Layer 4 of a small transformer language model trained on English Wikipedia (9 layers, counted from 0, width 96). Numbers have three digits each and are written without spaces.
A neuron's activation on a vector x is SiLU(gate . x) times (in . x), where the dot is the dot product.

Input weights of the MLP neurons that the questions are about. A number n stands for (n - 500) times 0.0015.
n1 gate: 486600386594368785361414164611740464429262384546432484670278638464400359418573731654569649778391604732430656361281412530553481416464759485590338500660404549199604421652547418287509431480687474540618398589455717655511527441627511539530434577538637464489521674664615574552485660535553458337
n7 gate: 419509489574575457400455618495638490456426418780582390746625705477521528464522677428308487624508476326576291619782690478390423515619448491460572667450492393622563539518351434432643575389330619375554284667570562394711425513613628509324495543661411387573322490483571707418329590597601276367
n14 gate: 502411510578589481482449446553385239505449488487227529560492378348217258398398418647315183623512396466418568587628596702483432524575403597514399863356515659489465500424432790504706492618693516310441457534577553599396614577414728294301482422445294358467469422588584458464539481589600520605
n15 gate: 306496661429669299325694599445517583517385659685504663697701531391349618602446422464514629345302622372731478630505598459623563227720494575643538523412390332498394480438458496373353290422386493405656535406340638381332448415800549292356503412622379733266683448465477756449568353525544454433
n20 gate: 526380632584581447538481341464524498754518646503537631282447635523246501526528430566665574471598425508359497498463422391369361359461531333596383400551569572456479504497452440592474552365482532564488421557502409435468576424319654434436521356462602334491462451511723636694340515458561562407
n22 gate: 383260255444355500337513467379574524431401477470675515422523678499206359503403750593656642487409447353399509689611661655607560693437509401777607527334589393544412687489485277684400557539431462413531609291549370410461430431555518657558486551440195553628631507725529620468525469427623384821
n26 gate: 384516531635438501359427473632306520517482612600311523537532569354662445510652593452426628652392487304561381453499402493352422390359593673250285414594581676482531741532417516308645358278537530361622463489524530686664505615451578351531428554579607627585419694580608326361398546679849594639
n31 gate: 455622818593508462620483521482450694371609404550716427740605511306304679413514520463609558642451432466671515374496511564486373469749461571845624528416567499440516361615673489556717460347403454488691544417430610466528305586503369561458666401492406645390608604328380546663577504464465279692
n33 gate: 315471528541398611475517489688482486454595601407570507358561556346415450446542417530323520540592561558448442478453652582489476574466558485458603463675522553519465541591619545480393539290527665592561400718613589576630572582610455531725435635671526295396657434395430601627365232583523442567
n36 gate: 553431425169572483328472563591275452582621701443391559697501663204552399513600410525525281475417506598522463616413624724692267535266664499629506518383487484564302506794569645537472382582595428454504333521610552383547576363571574674628405470242596371402630734585555631663672591567384490445
n40 gate: 339510689257489525541428564647512501531632593670470391371543367273644523494518439655660279373337544565628567419332560443420394574515608571513589552575555686386711445532513371545562486377446553469358539442532359413425484390512609306727319493536566555445457564483592535560627395521579577458
n45 gate: 515543496327513712513551379448493560555659421487557481546157497523441702427476478460510453639398580337441468506505417297650509378618625568583548668467448595472525521542247626509460322601538571510565745242483718449517519326741629616359527589408634450595768592544453618647520616630304571641
n50 gate: 676628679403461575484751716371546456345671471426614399433433404290457600488448264590433428521625614489562498392567347595572612414464458496489574563506440603367571651354568547465346293458575645643575550459465337668538458681571454483562554418573493449497482464584800701276578692637636564595
n58 gate: 572391570582486569407510766475454493600448665466572505539512693400499522477380537711514521661458474399406435573499526619408274524422665489581678324262654053600658274418512545414493571363725313347541510388439561553718692514307443380645337512534629484483572552630723357558357269522468375352
n62 gate: 558513515503371579483589469559398491469093685554476690621302503464274529732456567344445615781377546402565547845588488535550261757362427339658636505518535414482447679468624450587752496545556667278475383632668312589510587465480532562648449532532273245382501647652442466448531396595525538469
n70 gate: 424388531535488373481543630454595670404491540376335531393293598442600490468263570704565332568331532558592199386536406377752380549413548978716412512526495475763515698629359217355475429611716553703620475441591621618442607554403586268523580549571318507503575478733418333745449436419570495260
n80 gate: 572635515614565278561607687275520394644402572318379340531411753495746556502459471628636481669424355426236419631607635457534501654737542607464546461600499555448720361423487446458659579371638571634361598525364548558617388456468519480313526536546344381674663456674395455746517478695506451456
n81 gate: 347648388412427507342620462346616750484432581618248550404327525260378460540433628506445580597890684355510386462438498491600564566487487729431510489677491382542686565675567529548657539365404322562563425387468492704512526532180414596565507420653487536431479677703310447573360607495536419600
n90 gate: 551432764239456427558459576428435340477201619489424390770491532455552512398481741363520556559321363286655505576571719406499528471454401344474564541411607607637502585416461213309662453442487543505531361462634559389497601653516291535589521423402365662268479601629451570518362377562679562476
n97 gate: 439446328344487547560410523499775468535500449552487349623246564532671501471660700568484379346439395595623425591458647404665611540476585503573375660386520461609539455420589218500638497591298595458443620578549628516483541580465586335353535510476400291423409532670402385575478496472644528509
n102 gate: 608677491371736624349559637405525626374482459458531371757376536432303405479478399410442564474404558526452308461647590543416443477509376434559466324417700596422520301392422631483569598527454268550359521463368699557436606565448452541425348444501409363348553509446543650459566459335316442341
n104 gate: 326464478433338412573656419332712563542406533495585422584617355739586412538361508350553445536572612374620408460601607443606566505601396567420533464374435651568416552654207480480532524495621554284655437495638504516511553452342404389452499552630510302476568593360563653712630418522553461571
n105 gate: 563413391699377490496345553442565339516557487484568421503557440466638509579230468553480451745455415374628654535397584411406505552418486392570408367590606429358575450480536563343502711570390486620617322409562562384568625548434426434499655560557683658614643433525560471460468640455414405498
n108 gate: 474559549366595558783624601656729522398747422441434487594347452501668903539414293392616547486739471538832424486364455564486421428446410495495339331450340435185506453441399472629534339459407351468512600517513413373329491554465480511425622248606525437570311500404483602426544631514562624597
n109 gate: 468446472662352509432571362476527436450460453282375563704487560522587611733669540517527508472435462521311452472533512482406494229598620678568347474592473545468788405462348631627381487596748346429283459577353415514427337660558586347397354566643521657414506584436418438358665352543508551614
n111 gate: 477366510430458654631651527669611678384383460442294695764560509496485549610568411289751337585377417586452565535269653380398565521474632459370608382609582395482666659410478587359527504554495453251562387558724470618340517492427550537539420498395601321314540490382608413615564654580591273369
n113 gate: 318501519538405444616495711612679224781539622603537558598380661337532592469440540396623664558381616635538541314524604577526283499519557627532465408705512503475650346586311639237820668559443490486437569519394594550535601508459702359597599565574249535358354521656503513429450589496507380559
n116 gate: 613508625419398701292646632313353565403578400823531619471433615488303569460514446657646590444402480454694472464522454236469520230485500385468379377422430580618433454810363616517509385547409567520637390576489488556662356423563412498635715364594487589491484430581431691188555512119699548541
n120 gate: 699567472516316696540720449531590439406426340443486468483574531559504430471430500500670429649613428591588335474389352620680391407525462290536327265533733557396458409482419442407244442562683412467515408580551356584479613589447638685666498517520303303530434527426255402612574506615717687462
n122 gate: 614456458309496297340475593506472531513564353598654325550469748562418447693486486543594387557274405312702424706634342338444731345444673338629404341398676589380501405673462380699537508257486557474547571643662721439515314368596543478421577472457502543664556644640438476555584471409305625403
n123 gate: 715553568327391683502518552587528361734546459497545317490448487546306536439562504637555410612275517555584503406471661537456537576411565687422583583481365543484684576517617726348522600500462642396455446519467545576448654671624671209538502265463380542443508526128432389437440366617594510446
n1 in: 511541563426571431495640606265395530594819573267398343536494697521365626637701294390392576415545582442552498492555420740306463523609470569329590610442560329709485679576506440659675532309543483465490527370740458348594376639451426579355507560514460584510567358345562468545370421589425419516
n7 in: 502441582672459321588602320644572480515520510481485532444555487493586487504729563534242678620437460205660539504414518721256649516587474630578413590464437293444709490609518417455457489387616589484479458482619531498549406526300468445377434505657612479389405591363366612424175418666356406572
n14 in: 487608371699622535366502375402579387582511412483475518295461553424555627519486446355603619521669323576566613517688442467519437611470590673502359388553563634430453465473385494630387413537617617638690620668191418536426400339729376370543465386497742560558406296424700629419542641545470522581
n15 in: 328455520802329466571643693607453402494374798314396585681366379551388512595658487648461505544311502378527245512248437477485388618551295507257329487495263550503571497479542694438604414240571588588610645515429551583574561564615406644487327654630522574554448508438564822356509544527274372462
n20 in: 621620393428626259648581731635490640639560524592728620649674578372738633574497374436591455579463389552524626516763558542402459610638405568477351568547578608447525528435309532570468424356593340528389517431376425583636462637473513563526373528387509603617364501462611413280550471507569433616
n22 in: 469697430425571207472476531564709514535614627428398680392476456438649684454487696655384715571602430482566568574667566661387390669600348401478429599731690680659532632420611650507419480635496502668328677479343483363511542638379403544470561387363230546482413378690499268653522415645443444836
n26 in: 439574578433477484602360550274456572338730401650506156425288456545810608300495574684580420470380524522511564358281586587358538309220391411532277306571369461716587532453454492571592486479515596400392508352417616497381492322524595589447591671647539485525492457582477530626598402463699562590
n31 in: 613504328495485343588629491556446692672543486584370478579343366312492556648555705363675703302409405405368457618223610507429406557458574350711460515474450407593579488674414497770357543416383535464525497657511400762413500543467297447452477467304623473413579439490503333351449419603482342496
n33 in: 536409500399612552363571582697559503625567498479426504406580586451620451369543723584505354572386701449481608466586463593493412614375399364618458461536465511518516274598410585417546691275288589511404380355564655666612465564494701479437378589569595320325528472490553656417575394613503348322
n36 in: 572615594799322583373464646382374571364463455433514470362506565626556734471565527635566614387562543392504562609608626339532328620456140461579354644483485440698414401435398402868464597146504389552462577616389731485492392573641400387502618500764462510637414370506447391504533483518618230418
n40 in: 490521639448349352410523385520676461562774387445598443476629485493539669418368443725594545655552484805491433594358558648522340243418539503269617569251607510563372549614521449547527500739548547394610507607441398473509434420534616524492530552454611299489666441556650512559378522521584408484
n45 in: 570326559443632409453365790416601440471615436241398542533638476591528486550554469369385327611546338675564465449553416766856460337346377486544553468462682711591572662236345760534428382586347402588411379441536449429565424644597440479548408379638465451388428261466560430538746672576613373451
n50 in: 518552642609523333494663534453651445425551560532708620491602526500547524294470532321400077503592656625564551582303394412482600541602388452531546340511474603202613495564598398426346438535453421621563552421688594571590453312565234381642479514570273544404647602642644542321413472471419487385
n58 in: 420276507534521424463435620311604463282596640597644402348372407444461555609605508267449403514524399398569593570449362465603559560753685409415353748452761496496490655405578567437669292397607489597492482233464413507623337693329289520523422479359455672488477572432686206496533511712318293471
n62 in: 557444515402502587346613079620665450745352403415609547278655547495386320516410764421738479645430466489496509565603723581707525541600469501694475531467423571522620557409300582627691630435532441539544230198712392503533707556497520479640364719494324452400290474595594648389416412467588718496
n70 in: 718371394712488689384704482587541408561429630555424424456457471364553535327630394490517628396270459394463552466529501337441588444520526491406449691479507382444406521532516710163443780200512586595352442502473709583511477316401643512528630420511609477576540458262522559566458394626355523565
n80 in: 552425511431641483527735409565502506240544438605509768314453393543424508503375515535595573614500613552575405494501495660409475379450489510591619378467647499506397576340687500535569366709361336398506471329397474421560532455569337332566648542601684540539420683439148508447662436357493321404
n81 in: 617696676371351549128275484682500416496607496378264364591440335583639490598347645540527272412274426626555620464637498499490635535452508432636321447586551606581448623502540446443526500559666464566359626530490569382523507362537572555469471543350481468451481641536445396550709470247600406355
n90 in: 475515641587266571547538737396622600506353526524350426658505508534406644502499541335554635440533448334296352280254649435376411282544462575529615550448479344496713578593447294442853581567477584393614519531307407157510317661729497533460283524451398564473530467337765529442420554526692346569
n97 in: 529372599742446479232388537366546583581475446712380634431468506557296434538510794315550595406393612493507373420756611480392348424462441498415419416540646456570484502505653549459439549358393707455277324480521587483755627761506739597582282455534319373465561631313794579520571440595646408672
n102 in: 627604354467554403590591584601485424467518479445454432374510456731560309530382629531532315523475334321334508505633531311580314510468623691602569521437588701552535525412333520566541692593290498488324468557779574558453569612652655443686493617465469591478311638612305546531339528518601530459
n104 in: 397544457367367414393431579565537580575365466521459484524411630482494399607419601552401589560593650416482440432553629343459674354414464456658320462735409376465617474373602525478703556431712463656691285458336441357588615490659553691555632613438546658582520366557351605661800850241593344549
n105 in: 589323504389366490403513444698454505448653460488450404409531386565441462543570385323496526595441506557470518669392591634616439706538499370407623428390473626438477420479425673486397558592455479322621489505536375700583391492302572521394391313589315434440309600521513429662464604513511802382
n108 in: 642485451453367448614517619596598606439481461553496412530436531416612408340372688659699728387394600707430522421437617379615611509388524299431538465428350471711555528350553641502609677439433487528510349271600475669266522536388393406439475525394357642525446193645492464387358534539367414556
n109 in: 557391428510559621493419420607417500793531436512585379470303682488334432821402382397507480633498468551382435665494550465478669565432600502558485687630571435411496444623362344608483431514244609406414178684524575760461408408447604477620383641484285392553583539549474348500428558465283587435
n111 in: 449541631438568523391638568407476568674303471417672429230457303631286552511420301530497433408450336365604432469471596511516419494438301667485390502599257638428446462578480741604500722558538471659511487423373597375504605337597572448390322578509357692560673484729558614428683561497474543614
n113 in: 529322663508582472495595388465497215378500420446448564653607433487474515689677555590639370506378303315517490448668489591518418530505447421546538330535583682215538385530564582567541383507580575501337488607558413651465443487415478396536447331484492529462380557669531536619270488630331213394
n116 in: 557393536811426601512611410429567506693493681425539346504648458639564476468424273593370522472327376552336852322480480763599422561466539614394514508522540398472561590492619616353489685656781656516440521364586479482523700584485449505344507701606406474660680486573397491457391366585356448606
n120 in: 336623412441534473767204462413429604765482670286566488567483565600443534584514447510385464495628532257439436372498523437423252597524574653558376505595441496467663446518468559608505525449591652365644575783585334603464516503518574453637587410623633482508320515793440584361233453669410446469
n122 in: 521584398464609308555565336401576649449638369545469287635667491567419454828769575356565644474448660409572497344430540420318744416318404292531570518538610634465612181429579451591578550414498424451556609324343441314546338509459369489470221502435686332440535556474604558490545491566370473477
n123 in: 446611619490482595487470495551610371454531447497643377610480531346512771717574315341213420417564433467578483656624569605524338263538417534590453664545626602460590384524580555526464485442337404455645401678533688344322498520591410736344388478473520508584649588384710343500410422639449507634

Each question shows a token from some text and the vector x that enters the MLP there. A number n stands for (n - 500) times 0.0049.

"24": 673603320399396481657362335412565385549466430473417497428528331517675493503558584392589541383085631601458569474548240580344364399614397535443599410536444325487523585753412414628540460180483363603564345503366231655423459528525378483418623483524408601521704687423652421597548609391397627506
Which neuron fires most, and how strongly? n1, at about 0.64

" |": 638565203378502623540418513287712456406681674540467576305601335598669361513498432437473450502455465695431651552472441418297445598736351475383669521430476467473459381725489589481632290314509433521632274518504318396470529640745428542710663503598493589632657571537653467471420580449530497383
The neuron with the highest activation: n50

" was": 525489171420433735629407284343615404522675624547386556318484413517452500417469391441549477525283378653355438307444471539321339489560232514458565488603440514523500464597444572568512209328619510787563389526556542423589408481619469302605544477565429713538753602569488461525570719409622433596
Which neuron fires most, and how strongly? n116, at about 0.53

".": 653455161295448557541239382381700357412592682559437465378570348633640543584451494458621438464189555628482474552550461411405434405617360398534591436572600469522569497531409530586497277280575417477546365485534453507560613582529413313370487492626373626347609767474365632529353721501549617540
The neuron with the highest activation: n105

" H": 521564261567616688489385266594582456529599374585521479470395310669476322581465408462429439310373615528115638390606543627294535423756318553340683375635519534369545504413514533452601355399312455778507329592517396385543536556471645616546548481546413633421501613450451602521364525502525349624
The two highest activations, in order: n102, n36

"by": 515448424455618681570423426612548356531745417573222598507451296652510523602458407252578432591311758568376552340494393488377413367508329572405474487528406443500506522434754496469599456381426410593623200528434278234469459606521510393444690537506362579376666479608633474509256718441437406483
The three highest activations, in order: n108, n113, n1

"ob": 692509562667710678378566336547335355645644314543423562342275329619432580527453296493441487441344612516459295510534258541509527338602326453540473380545385591628571407505685600373575413317472463562435414639573382209430607733638434499436585501651514620480717511534746350547333511659420398505
The neuron with the highest activation: n123

"20": 702472397434509518466429476468634454440657407459412576402630266517734568415599454553592334283273226632336543396600322643423481384690420508394586726574572433545536428291625475537454335439383515647633455475277474478436478610727423754390620619441349702475477617571571325671511655526625510477
The two highest activations, in order: n7, n33

"r": 659653374665581759212465431507478353352823301402537568387356380614499297643530511292517389264524561492274539471598331589340306524711295594494456331393483554628463445432530636388589591281546479703653460524512361352446493410425473545426663573540472378373523587648464414406519628552427660564
The neuron with the highest activation: n102

" sign": 682646495301458564641322414415716591649604607333413714381443376442543392382539328395631432463257633600404386470624515566440363495688337379462637421462438444572476385515375437564529371273515457717399423570574207361478487621547544265376454611575511832433596553599611610465262653550559434656
Which neuron fires most, and how strongly? n20, at about 1.1

"In": 626425295507398600511410497605623413380496534468385473254404381548695450486449393388664327398288613564446356382448584520389304453577276733326703378576479309690512525440356580436589170439388311534471336579570564442364388467663526494515391512417389686461578598605563581715609537659449473429
The three highest activations, in order: n111, n70, n45

" to": 644499388454386634661369408367652412377680515549260527353649265492756547561456454450479503473309404593541392516528552570368480527672267546261657349385537368525469437476385554606645282359455469695613344538506454265565444500637458572345376493583327669363446547671371412532501556489349385612
The three highest activations, in order: n108, n90, n105

" Mart": 674661309442662660449277435454443529681841517542523651215446422518385353617499497293575465435417492454260520393533355417524546506609320489317612275621607386702529494456564575468665463181437460713477570610538444375415475447518504410567538389380446706562763706538473480564462622601624441470
Which neuron fires most, and how strongly? n81, at about 0.71

" ": 783527363655543615525324363557722395477525645595377570287530435595521296519408513375513334486448345631358434457633397481293331519797401449376782663526325434416391492471686517413524256386351390508658512553345358407494522511598513484465503527513410648564629613686510611565416628384311530520
The neuron with the highest activation: n26

" se": 686747434310608725584484236376661570488500645426435656463512421443576486531611372379441342437391541602410540442697407590439346568562160386397676402458427545583578543487520593304539363500617419699273469636543452404540449635626579267441479580479225652547710578519301651484437550516444492561
Which neuron fires most, and how strongly? n50, at about 0.66

"es": 544533476314672749545536333681570375461455607727327586357400318670654535579681365438577449285477749545421600351480544606308400483577497523527470539484390600370493548416646599225551506327465764603555235566582456379364341427509538591544714659549321745369547357520577389514464556517567517487
The neuron with the highest activation: n123

"|": 581632167401284558494553231552665397532631619586532491366588297568616499574563418436628325458368496617564564536615417563345387588541312475461730486424560409648587511515497439537614177275515444618487340470561443489541544525671453402450507365512430595422576617555442628612420681428710548621
The three highest activations, in order: n40, n62, n50

" S": 602574211450534630443298419527602309561690378650506497346320448747524491689522436350396291346383439601218562434529551568385450455665319665278708494519333293569485407411443579433603312369400428628554474658489463504357562454621545488711505542467477512446580521481427741410490479562580508695
Which neuron fires most, and how strongly? n123, at about 0.7

",": 630612276342488381528429396465465289436435374531421649306614414531682553537592572359559373285373486583359593354564468571476517371638403518367587507477438296481580496756361650652567291268499521507884413472375389380451585453600396413436564684736412618475641447488584385624407654382495370492
The neuron with the highest activation: n104

"ong": 643664461239549486817457288442720431672586395578468387529540292463636605557556380477799603407418318599516466507478484610492465476562416493485572365355457348516512492491445450558549407296445510719564333753302526222543312600622535339587451607512351640385643472534552360499460578584246581598
The two highest activations, in order: n31, n108

" from": 597362286356344648687377303458647332377709550517297696346640362464564475545464434398535443302259528512569494499633443597433376553630249481377654529534601427572468457653400635616576251343528377630614318596466512396461414457644500523396315353638402664438612560566393547584482599578523395498
Which neuron fires most, and how strongly? n36, at about 0.62

" success": 675644412332524570654460466438460467632585498327327584239504372393628408505677367512527534337382464594388411473524305411374506538601337290370570352532572419568499495447420396608350489230550587603425252409335485524520411562693476289695483662556394876511638608583567573692585605516522597750
The neuron with the highest activation: n26

" e": 478712323498656579610382429428593551529471571354352486387424526512482472512516296346479398268241459388371493462559489595382513458649107466346699588375389486429523678485466729473518190323434460529537386633537636436647350577561459429670395585441394497619639623681447593531512521445454533521
The three highest activations, in order: n15, n45, n50

" Br": 618430297497510818446448486539472431236728519511523710374373324496402400622541494391548363196502389583359529468606447553426452547634182449200542364529545400488390410353462704420614432384328431753534428699516471397360640450548409621565633594413434408495610725611502473489476439548547539491
The neuron with the highest activation: n7

" in": 565490226467352571678362326497692322304567488577350400150568368487656436459392509359594351377207564510550415508523501597489395517642278459334525503511402301592427469596392599438527278317582391634586376615593642439414373513659583512494358437520473699370536556626583611611555557532460440487
Which neuron fires most, and how strongly? n70, at about 0.46

"i": 523551325414474476746546409452553463355589437581382463396488237604689454528375407248543480452211461327414605509593481583382341553657357416567613371562459572549530532443734623502428439276430350386520314711549587510443394587470439330585714420586309638519635565762634548496553416420310367516
The neuron with the highest activation: n31

" St": 624547287556518563524510327576453429569594351547667621392431469564471367614279520301339530360262491585309718354506588552359412551614130324400654411609389472684492350438560381464658419351376500740464344556497423386502624533574597505667477724480474501473662589605621609399385516465560492448
The neuron with the highest activation: n62

"1": 650528427539493502550314500405688448712463414687534493400496454497641430619605420442633412320168465689408466444480281490469466525660312445427669513358235358691460486409619481602604313424622338612662364514392525493490277601657451464580623467598424494598796629785535389377402486362591565431
Which neuron fires most, and how strongly? n116, at about 0.55

"ric": 472593415616680685408393318633517494632667439612553464379343376543470344606526416270514532543426505386400574401729473610606460414463409422475390408521329459529432510428694574499667418240446576793432519641505561226438315501537623373485548845686402336413612401573557436750311561600641570510
The neuron with the highest activation: n33

"em": 431615364607631532556476375647655623524487394533408634191440465715648479530502462301606594588468477491249641460577402508191432591604451511430364544403374439680457315334544542442608557243612553670327507693608652391512459585567581578442563278513435711564628532722690402667274604354562459608
The neuron with the highest activation: n20

"19": 621476461437472465506522471424644550471506542514468451335500300509696536436531552452555407410115371639447513220509255641342431451596350526505611692550497474623526548404599456387388462272530513628650384465196457574494552557554460765382622578520274884503344582697496471590370659606600441652
The three highest activations, in order: n26, n70, n90

"wn": 669664449296468628659253296446645502481729569590278544439399286386453494655473340448658420428232446622443343526519470530460403382499373344399731451405529451620490493644344419434612587263576421691603440498535580510541430564669475319421511568542486490648636344689573467524277741516365498538
The three highest activations, in order: n40, n122, n1

" pre": 664541381371472536605367427405672575436431511471286611346559360587583471396557315449652379372356541528350464418604568458522466493614100497418570412474360362473549691357327448440485365357414301724338511752551599420477353390563630352560457652448361551416734532434423410543519622600557470497
The neuron with the highest activation: n111

" R": 473608240495559592448419288482716427608756472598432511475514458614469426360532414242530345401290411555319480195589399560349381558673335435297600308379465423586657429417472571399616405320241464656446456645439378490418644485654509612428633656429543535440622684631397554472495526694382480579
Which neuron fires most, and how strongly? n102, at about 0.68

" a": 543548152440395601730348472572610379651615481462391576378529366473643513501449434434604430564249332573469653516663407672460428547567144478461620557490556458492432468541372655479569229333510382509479463626385513453601380478624443374641536464326499605675637624486499525439409631506549460656
The neuron with the highest activation: n14

"que": 802493338556715430512484413530527458354754418540468578280546246633595402696466433418486527495442584509372484249396398540355511442639211542426638378391515399523623421545576521490539543229351429685755291589490449467522317568416442563505403618399405628538690438358414595546367596529446531452
The three highest activations, in order: n105, n31, n22

" National": 765614282587498382467493336525521513373531367456420393277433316589523536427490602409537406435298496504413701367355451659409539548603351492345644586584442448559348515442680479556508311284374415726369219665403328376404508594511597437591398456410566785550665554352595545665400590479621539558
Which neuron fires most, and how strongly? n120, at about 0.22

" William": 547588277436589663524411375572474431598763451573442570316453263667393438598491498377619337362462600615236540304399421539513542628609439455458586364585601515582440350501618572473696353277475436770577200525421400314494559565503504369545562513534506651440640703513645342662354568681497520471
The neuron with the highest activation: n7

" an": 552487091552409625660435440569601379556528567532396510400465383554599408454589424390580375453268337544425478495545528573490377537515196546351528522522603454658543649594419631382603181327475373527583392556400545382680412516628560349614570482436411680464714554502484566613323639436551532507
The two highest activations, in order: n70, n122

" As": 591442271411595564507237300608454438447535401525364512399307344601579388543471472492517422401391613592226517373412481611421546508672314669369590627570419296780452530591560719445599362370441508474425293592314508396362588413641471616542283684552417739471617534423319511611517604491536463640
The three highest activations, in order: n109, n50, n81